Layer 5 of a small transformer language model trained on English Wikipedia (13 layers, counted from 0, width 128).
A neuron adds its activation times its output weights to the MLP's output. To switch it off is to set its activation to zero at one token and run the rest of the model.

Output weights of the MLP neurons that the questions are about. A number n stands for (n - 128) times 0.0033.
n81: 182, 140, 122, 100, 141, 146, 125, 103, 126, 115, 62, 136, 84, 137, 128, 143, 119, 124, 134, 134, 150, 104, 203, 150, 99, 124, 97, 122, 173, 162, 71, 173, 150, 146, 117, 104, 155, 150, 109, 125, 114, 135, 157, 168, 138, 134, 95, 74, 160, 100, 101, 146, 144, 157, 138, 96, 136, 135, 72, 86, 166, 121, 114, 90, 126, 145, 117, 98, 174, 154, 136, 123, 166, 173, 163, 101, 150, 146, 133, 149, 146, 120, 179, 120, 148, 128, 157, 127, 117, 120, 127, 83, 125, 128, 138, 131, 113, 97, 133, 151, 97, 136, 158, 154, 166, 126, 155, 123, 150, 108, 126, 129, 140, 183, 133, 121, 123, 119, 158, 165, 135, 137, 127, 158, 131, 172, 145, 112
n87: 108, 125, 105, 102, 188, 150, 145, 123, 98, 138, 175, 209, 129, 104, 129, 103, 101, 113, 188, 114, 97, 155, 50, 140, 120, 135, 191, 115, 94, 120, 167, 108, 104, 98, 110, 86, 77, 115, 112, 183, 95, 136, 92, 223, 130, 132, 141, 137, 162, 95, 69, 156, 122, 127, 138, 122, 133, 150, 98, 115, 136, 173, 133, 100, 116, 133, 137, 128, 114, 74, 104, 124, 95, 105, 152, 140, 126, 109, 106, 106, 148, 119, 135, 150, 111, 58, 132, 84, 136, 146, 122, 122, 147, 143, 173, 120, 144, 94, 117, 190, 128, 113, 103, 126, 157, 142, 152, 144, 115, 141, 132, 124, 214, 107, 177, 151, 122, 121, 64, 142, 129, 145, 100, 139, 137, 135, 136, 120
n110: 110, 95, 95, 119, 103, 139, 184, 47, 132, 143, 93, 118, 136, 91, 43, 120, 186, 82, 199, 133, 111, 150, 143, 136, 123, 107, 162, 86, 138, 135, 100, 143, 144, 83, 96, 112, 125, 129, 148, 165, 162, 200, 103, 63, 97, 169, 161, 105, 116, 110, 168, 74, 130, 141, 140, 143, 177, 110, 131, 120, 174, 137, 134, 94, 226, 137, 145, 113, 131, 168, 143, 144, 149, 35, 178, 48, 169, 172, 152, 116, 150, 127, 128, 168, 150, 109, 117, 89, 97, 159, 107, 69, 120, 119, 187, 92, 90, 172, 121, 98, 127, 94, 199, 137, 166, 140, 152, 101, 76, 98, 84, 108, 104, 140, 77, 113, 185, 144, 169, 97, 93, 176, 102, 87, 151, 172, 150, 126
n132: 121, 88, 111, 95, 78, 116, 131, 211, 133, 113, 105, 145, 112, 72, 144, 107, 176, 130, 115, 92, 109, 125, 127, 104, 161, 103, 74, 178, 158, 143, 154, 174, 154, 161, 171, 124, 115, 102, 79, 119, 131, 98, 167, 68, 140, 132, 141, 149, 173, 110, 148, 146, 135, 174, 153, 65, 154, 156, 126, 163, 150, 148, 154, 83, 50, 151, 90, 151, 126, 100, 120, 113, 134, 177, 95, 67, 119, 95, 104, 113, 93, 113, 126, 114, 119, 122, 150, 137, 186, 149, 117, 231, 182, 108, 191, 140, 127, 122, 118, 223, 115, 115, 170, 136, 74, 120, 134, 143, 174, 147, 119, 141, 172, 130, 176, 106, 202, 128, 141, 172, 132, 133, 112, 123, 138, 154, 142, 104
n161: 144, 122, 135, 149, 187, 95, 130, 98, 177, 114, 124, 169, 174, 117, 112, 132, 90, 223, 124, 153, 147, 74, 30, 114, 107, 139, 93, 132, 202, 169, 115, 141, 118, 95, 181, 182, 95, 180, 111, 121, 132, 129, 104, 109, 34, 142, 172, 150, 29, 101, 136, 115, 197, 97, 126, 80, 103, 142, 147, 172, 139, 130, 52, 189, 126, 91, 194, 155, 180, 194, 98, 151, 124, 72, 119, 148, 157, 138, 124, 141, 80, 105, 144, 91, 178, 165, 179, 94, 122, 130, 149, 75, 120, 93, 103, 111, 90, 127, 161, 97, 162, 112, 127, 165, 163, 147, 174, 107, 163, 112, 101, 80, 182, 149, 143, 174, 108, 120, 91, 110, 158, 179, 55, 167, 166, 136, 152, 118
n171: 74, 127, 63, 124, 119, 133, 74, 131, 130, 152, 122, 163, 93, 147, 110, 58, 161, 128, 177, 163, 115, 126, 130, 123, 118, 61, 129, 123, 111, 137, 112, 142, 160, 166, 26, 98, 168, 126, 140, 163, 153, 117, 100, 109, 108, 115, 135, 144, 154, 142, 116, 174, 104, 145, 108, 122, 123, 84, 96, 109, 95, 187, 120, 118, 195, 130, 117, 176, 82, 95, 199, 159, 153, 115, 98, 130, 66, 106, 137, 208, 161, 152, 144, 109, 189, 98, 134, 121, 181, 139, 77, 78, 123, 128, 147, 130, 130, 123, 176, 134, 60, 85, 118, 134, 105, 135, 106, 145, 143, 140, 169, 115, 124, 152, 136, 120, 93, 121, 101, 169, 108, 140, 133, 204, 87, 105, 141, 105
n186: 194, 73, 131, 133, 131, 173, 124, 107, 105, 139, 130, 160, 138, 140, 76, 80, 112, 80, 99, 141, 160, 179, 164, 145, 75, 90, 153, 90, 99, 144, 137, 128, 137, 96, 58, 143, 147, 126, 195, 150, 136, 84, 130, 83, 137, 82, 148, 107, 120, 154, 162, 106, 78, 114, 172, 134, 155, 103, 142, 140, 5, 134, 133, 146, 84, 95, 160, 127, 112, 118, 27, 132, 166, 157, 100, 124, 105, 169, 211, 159, 52, 108, 123, 111, 199, 176, 125, 142, 109, 70, 128, 124, 130, 125, 169, 156, 119, 117, 107, 130, 77, 141, 164, 162, 83, 146, 149, 126, 125, 160, 134, 132, 109, 81, 115, 132, 83, 102, 119, 75, 170, 125, 97, 163, 65, 176, 102, 196
n201: 151, 147, 132, 135, 134, 109, 160, 164, 143, 121, 203, 117, 151, 138, 108, 143, 89, 88, 144, 168, 168, 91, 162, 147, 98, 101, 136, 121, 163, 93, 115, 157, 108, 167, 149, 108, 120, 154, 131, 157, 159, 95, 128, 126, 101, 134, 43, 130, 134, 83, 129, 145, 170, 69, 123, 124, 158, 131, 119, 166, 107, 176, 119, 133, 54, 86, 126, 141, 99, 136, 122, 164, 108, 84, 90, 134, 162, 115, 132, 98, 177, 90, 140, 195, 145, 96, 118, 112, 158, 87, 66, 145, 107, 30, 95, 111, 151, 36, 143, 97, 128, 199, 175, 144, 144, 96, 140, 98, 124, 109, 166, 147, 112, 127, 185, 169, 139, 119, 116, 208, 117, 120, 159, 133, 154, 75, 80, 87
n252: 157, 143, 175, 152, 98, 177, 168, 168, 89, 108, 77, 146, 108, 93, 147, 134, 141, 76, 111, 86, 72, 147, 144, 194, 164, 160, 115, 126, 133, 113, 133, 119, 159, 84, 100, 148, 96, 118, 160, 113, 117, 118, 85, 136, 120, 89, 83, 167, 68, 147, 191, 129, 141, 176, 141, 150, 82, 186, 169, 80, 138, 150, 167, 150, 80, 128, 107, 87, 154, 75, 203, 139, 89, 161, 124, 134, 118, 143, 135, 93, 107, 106, 124, 142, 135, 181, 135, 188, 112, 137, 126, 143, 168, 124, 77, 117, 154, 179, 73, 158, 131, 201, 128, 145, 76, 106, 118, 98, 176, 196, 108, 129, 164, 161, 145, 79, 127, 122, 119, 121, 52, 132, 131, 135, 157, 124, 105, 53
n254: 168, 159, 213, 106, 119, 158, 106, 43, 161, 158, 161, 153, 157, 144, 77, 110, 146, 69, 82, 135, 126, 128, 129, 106, 137, 146, 117, 105, 96, 173, 115, 164, 127, 149, 128, 118, 118, 155, 179, 157, 101, 142, 97, 175, 137, 99, 146, 179, 136, 66, 145, 93, 101, 127, 136, 158, 157, 63, 100, 145, 117, 129, 69, 179, 124, 72, 128, 88, 122, 125, 127, 77, 124, 127, 86, 75, 129, 149, 141, 152, 109, 139, 164, 123, 96, 173, 130, 78, 94, 107, 79, 164, 162, 129, 140, 145, 74, 90, 114, 161, 161, 128, 74, 85, 148, 42, 121, 141, 146, 62, 141, 170, 102, 194, 152, 206, 132, 56, 56, 104, 150, 86, 97, 97, 100, 125, 184, 87
n290: 138, 192, 114, 78, 164, 196, 149, 137, 150, 165, 148, 149, 158, 107, 68, 139, 146, 145, 168, 128, 172, 112, 60, 103, 177, 159, 139, 165, 152, 90, 122, 166, 114, 116, 174, 123, 81, 129, 164, 94, 187, 82, 167, 147, 160, 122, 174, 130, 108, 136, 161, 184, 116, 144, 152, 125, 148, 115, 121, 86, 89, 118, 153, 77, 160, 128, 128, 21, 144, 159, 130, 139, 148, 62, 94, 92, 64, 124, 84, 174, 133, 142, 133, 100, 174, 138, 130, 140, 128, 102, 190, 132, 120, 111, 170, 125, 176, 187, 108, 116, 116, 123, 145, 142, 106, 132, 157, 148, 164, 95, 105, 143, 158, 156, 120, 92, 114, 115, 134, 153, 155, 179, 121, 129, 173, 103, 127, 117
n300: 124, 157, 136, 118, 210, 105, 153, 143, 90, 136, 92, 108, 134, 133, 123, 130, 113, 115, 73, 64, 220, 137, 94, 140, 151, 149, 118, 99, 115, 128, 89, 117, 205, 116, 165, 123, 126, 125, 119, 100, 103, 126, 153, 114, 175, 147, 167, 92, 141, 121, 92, 147, 90, 145, 147, 113, 178, 91, 67, 87, 143, 168, 119, 133, 109, 130, 180, 146, 170, 161, 142, 110, 128, 153, 120, 104, 133, 180, 139, 139, 214, 159, 127, 117, 115, 107, 165, 102, 130, 155, 135, 152, 133, 76, 135, 156, 140, 150, 130, 144, 110, 131, 80, 145, 136, 208, 172, 147, 146, 95, 169, 160, 155, 136, 56, 42, 142, 161, 92, 123, 156, 139, 158, 145, 157, 169, 202, 117
n308: 168, 105, 26, 140, 150, 113, 150, 151, 168, 188, 109, 97, 157, 102, 175, 124, 121, 76, 134, 117, 114, 134, 147, 119, 157, 71, 147, 129, 183, 94, 75, 103, 99, 107, 132, 132, 104, 153, 173, 127, 139, 160, 101, 183, 157, 147, 178, 137, 123, 122, 88, 128, 115, 99, 173, 157, 89, 139, 120, 122, 162, 148, 124, 140, 117, 169, 93, 156, 143, 140, 104, 120, 93, 155, 85, 147, 88, 132, 127, 116, 125, 120, 188, 188, 134, 151, 50, 154, 76, 157, 102, 133, 72, 123, 161, 143, 143, 100, 61, 133, 123, 129, 116, 130, 100, 155, 111, 154, 101, 115, 96, 113, 146, 182, 132, 77, 98, 131, 123, 168, 161, 116, 75, 83, 144, 119, 132, 103

Each question names a token from some text and the token that comes next. It shows the activations a of the neurons there, in the order above. A number n stands for (n - 128) times 0.003.

Then comes g, the gradient of the next token's log-probability with respect to the MLP's output, scaled to length 1. A neuron's effect is roughly proportional to its activation times (output weights . g). A number n stands for (n - 128) times 0.0032.

".", then " She"
a: 151, 128, 160, 127, 101, 128, 122, 132, 127, 135, 186, 151, 129
g: 112, 108, 180, 80, 127, 98, 124, 114, 130, 114, 129, 115, 56, 131, 119, 82, 126, 126, 193, 123, 121, 83, 146, 112, 136, 134, 165, 136, 115, 112, 66, 94, 169, 151, 116, 106, 137, 121, 119, 163, 137, 141, 148, 125, 144, 151, 134, 140, 143, 158, 143, 89, 110, 132, 103, 113, 119, 98, 108, 97, 122, 148, 138, 151, 109, 189, 102, 139, 160, 90, 170, 108, 111, 129, 85, 147, 181, 101, 108, 138, 140, 212, 143, 120, 106, 107, 85, 149, 135, 155, 70, 137, 138, 145, 187, 98, 134, 166, 146, 138, 140, 124, 148, 76, 110, 108, 158, 133, 152, 115, 139, 178, 145, 96, 146, 129, 187, 102, 155, 157, 133, 103, 106, 147, 94, 124, 136, 131
Which neuron, switched off, lowers the next token's probability most? n161

" one", then " Jewish"
a: 151, 128, 128, 62, 127, 131, 124, 131, 160, 128, 127, 157, 123
g: 166, 137, 116, 160, 119, 129, 127, 153, 53, 151, 113, 103, 98, 200, 142, 108, 136, 141, 156, 158, 161, 131, 123, 128, 117, 92, 115, 102, 146, 150, 130, 90, 125, 179, 112, 141, 126, 100, 134, 120, 143, 147, 156, 134, 93, 133, 166, 112, 120, 106, 122, 117, 161, 98, 126, 147, 159, 90, 131, 111, 147, 141, 77, 137, 133, 64, 130, 167, 147, 158, 128, 118, 111, 135, 160, 150, 149, 108, 125, 115, 142, 137, 136, 120, 110, 130, 102, 128, 155, 188, 106, 97, 133, 113, 143, 100, 91, 114, 113, 118, 114, 110, 195, 152, 126, 119, 97, 129, 116, 118, 73, 114, 109, 85, 169, 79, 101, 144, 29, 121, 192, 111, 125, 126, 155, 176, 150, 113
Which neuron, switched off, raises the next token's probability most? n252

" North", then " T"
a: 129, 129, 152, 129, 131, 129, 49, 129, 124, 128, 128, 141, 116
g: 94, 153, 94, 145, 135, 140, 76, 111, 146, 176, 120, 144, 85, 137, 129, 160, 104, 118, 128, 141, 114, 83, 128, 124, 123, 135, 79, 115, 169, 121, 162, 80, 141, 119, 123, 160, 122, 157, 163, 101, 101, 167, 109, 193, 100, 181, 67, 143, 122, 113, 165, 113, 173, 170, 111, 150, 78, 136, 122, 86, 151, 176, 105, 108, 153, 206, 137, 121, 93, 115, 173, 81, 161, 117, 114, 145, 113, 129, 148, 143, 137, 91, 111, 99, 95, 125, 158, 135, 142, 137, 144, 123, 128, 123, 133, 124, 156, 117, 97, 125, 98, 162, 142, 133, 113, 105, 156, 109, 83, 100, 133, 151, 136, 81, 98, 121, 114, 142, 164, 157, 141, 135, 110, 143, 147, 172, 118, 182
Which neuron, switched off, lowers the next token's probability most? n186

" it", then " is"
a: 126, 107, 135, 125, 141, 131, 128, 131, 125, 122, 128, 145, 9
g: 118, 134, 110, 143, 114, 136, 156, 91, 155, 136, 142, 111, 141, 157, 111, 130, 145, 177, 155, 166, 122, 104, 91, 164, 167, 133, 121, 144, 78, 136, 168, 120, 84, 115, 141, 123, 165, 104, 186, 126, 103, 72, 156, 116, 160, 144, 142, 130, 164, 163, 132, 113, 161, 104, 146, 160, 108, 117, 154, 83, 103, 114, 137, 128, 127, 136, 132, 78, 137, 117, 145, 135, 58, 84, 53, 149, 72, 162, 138, 122, 157, 116, 111, 142, 144, 97, 140, 164, 158, 124, 101, 136, 150, 129, 77, 110, 136, 145, 136, 111, 124, 110, 102, 140, 99, 137, 116, 112, 97, 156, 144, 120, 120, 40, 175, 136, 152, 141, 145, 97, 100, 127, 122, 174, 120, 93, 76, 124
Which neuron, switched off, lowers the next token's probability most? n308

"ob", then "urg"
a: 157, 117, 131, 122, 125, 122, 123, 118, 127, 130, 131, 131, 137
g: 129, 103, 142, 129, 132, 168, 142, 132, 117, 118, 81, 170, 100, 173, 171, 152, 127, 126, 123, 143, 152, 97, 149, 157, 121, 122, 126, 143, 107, 139, 166, 156, 167, 163, 118, 109, 119, 140, 155, 150, 125, 100, 171, 126, 124, 123, 118, 112, 90, 113, 109, 86, 202, 129, 120, 120, 146, 56, 141, 104, 150, 106, 69, 133, 137, 147, 129, 159, 122, 148, 123, 155, 135, 135, 138, 119, 76, 68, 147, 116, 155, 141, 129, 162, 105, 183, 117, 125, 108, 110, 123, 142, 108, 177, 195, 128, 139, 110, 108, 160, 106, 139, 113, 138, 181, 107, 169, 109, 88, 83, 84, 84, 119, 118, 108, 126, 100, 123, 148, 91, 125, 147, 114, 129, 65, 194, 119, 119
Which neuron, switched off, lowers the next token's probability most? n81

" every", then " stream"
a: 128, 108, 128, 92, 119, 156, 119, 139, 212, 112, 127, 150, 122
g: 134, 150, 114, 121, 88, 146, 108, 140, 120, 129, 153, 115, 138, 173, 114, 87, 119, 103, 118, 128, 160, 118, 149, 104, 133, 68, 98, 120, 84, 102, 161, 129, 149, 121, 136, 154, 126, 167, 114, 92, 128, 135, 150, 227, 110, 180, 121, 106, 136, 60, 128, 123, 135, 133, 79, 145, 129, 120, 143, 140, 145, 112, 113, 99, 156, 114, 52, 95, 67, 128, 130, 102, 89, 77, 131, 94, 162, 134, 130, 147, 142, 135, 181, 90, 139, 94, 97, 120, 117, 124, 126, 157, 155, 126, 93, 196, 92, 131, 131, 142, 87, 130, 178, 112, 172, 104, 111, 167, 121, 100, 165, 125, 152, 151, 134, 145, 139, 99, 121, 111, 133, 136, 149, 141, 151, 119, 127, 103
Which neuron, switched off, raises the next token's probability most? n252

" of", then " Palest"
a: 129, 128, 130, 133, 132, 128, 115, 122, 127, 131, 167, 136, 113
g: 153, 123, 91, 114, 111, 125, 120, 132, 174, 91, 128, 91, 95, 167, 135, 126, 125, 78, 167, 122, 82, 156, 210, 141, 133, 118, 137, 123, 79, 112, 132, 106, 106, 101, 120, 90, 113, 94, 104, 144, 145, 155, 104, 112, 79, 131, 92, 128, 161, 76, 121, 81, 100, 134, 139, 92, 160, 148, 142, 142, 149, 104, 127, 138, 140, 125, 120, 94, 114, 132, 123, 135, 60, 128, 102, 129, 170, 147, 213, 165, 123, 101, 115, 110, 123, 144, 139, 168, 160, 111, 93, 141, 134, 118, 160, 133, 103, 149, 161, 191, 81, 123, 110, 132, 123, 141, 108, 89, 131, 161, 125, 118, 108, 155, 99, 131, 167, 153, 133, 97, 95, 105, 139, 128, 150, 132, 62, 135
Which neuron, switched off, raises the next token's probability most? n290

" the", then " narrow"
a: 128, 128, 136, 95, 128, 140, 103, 120, 126, 129, 135, 142, 123
g: 122, 122, 122, 127, 151, 139, 143, 112, 113, 129, 139, 133, 189, 147, 90, 88, 152, 112, 77, 160, 129, 98, 91, 86, 95, 150, 83, 112, 110, 103, 138, 119, 130, 142, 99, 182, 118, 138, 220, 176, 167, 150, 139, 162, 146, 158, 130, 141, 142, 89, 122, 157, 87, 129, 108, 110, 129, 123, 131, 121, 135, 120, 139, 158, 135, 65, 130, 117, 162, 120, 80, 143, 119, 124, 147, 72, 151, 107, 193, 115, 128, 85, 154, 92, 145, 188, 107, 155, 91, 113, 158, 142, 147, 124, 119, 124, 129, 104, 139, 150, 83, 112, 113, 159, 111, 135, 106, 149, 123, 105, 119, 116, 128, 176, 124, 133, 90, 146, 125, 164, 195, 106, 86, 155, 141, 150, 145, 118
Which neuron, switched off, raises the next token's probability most? n186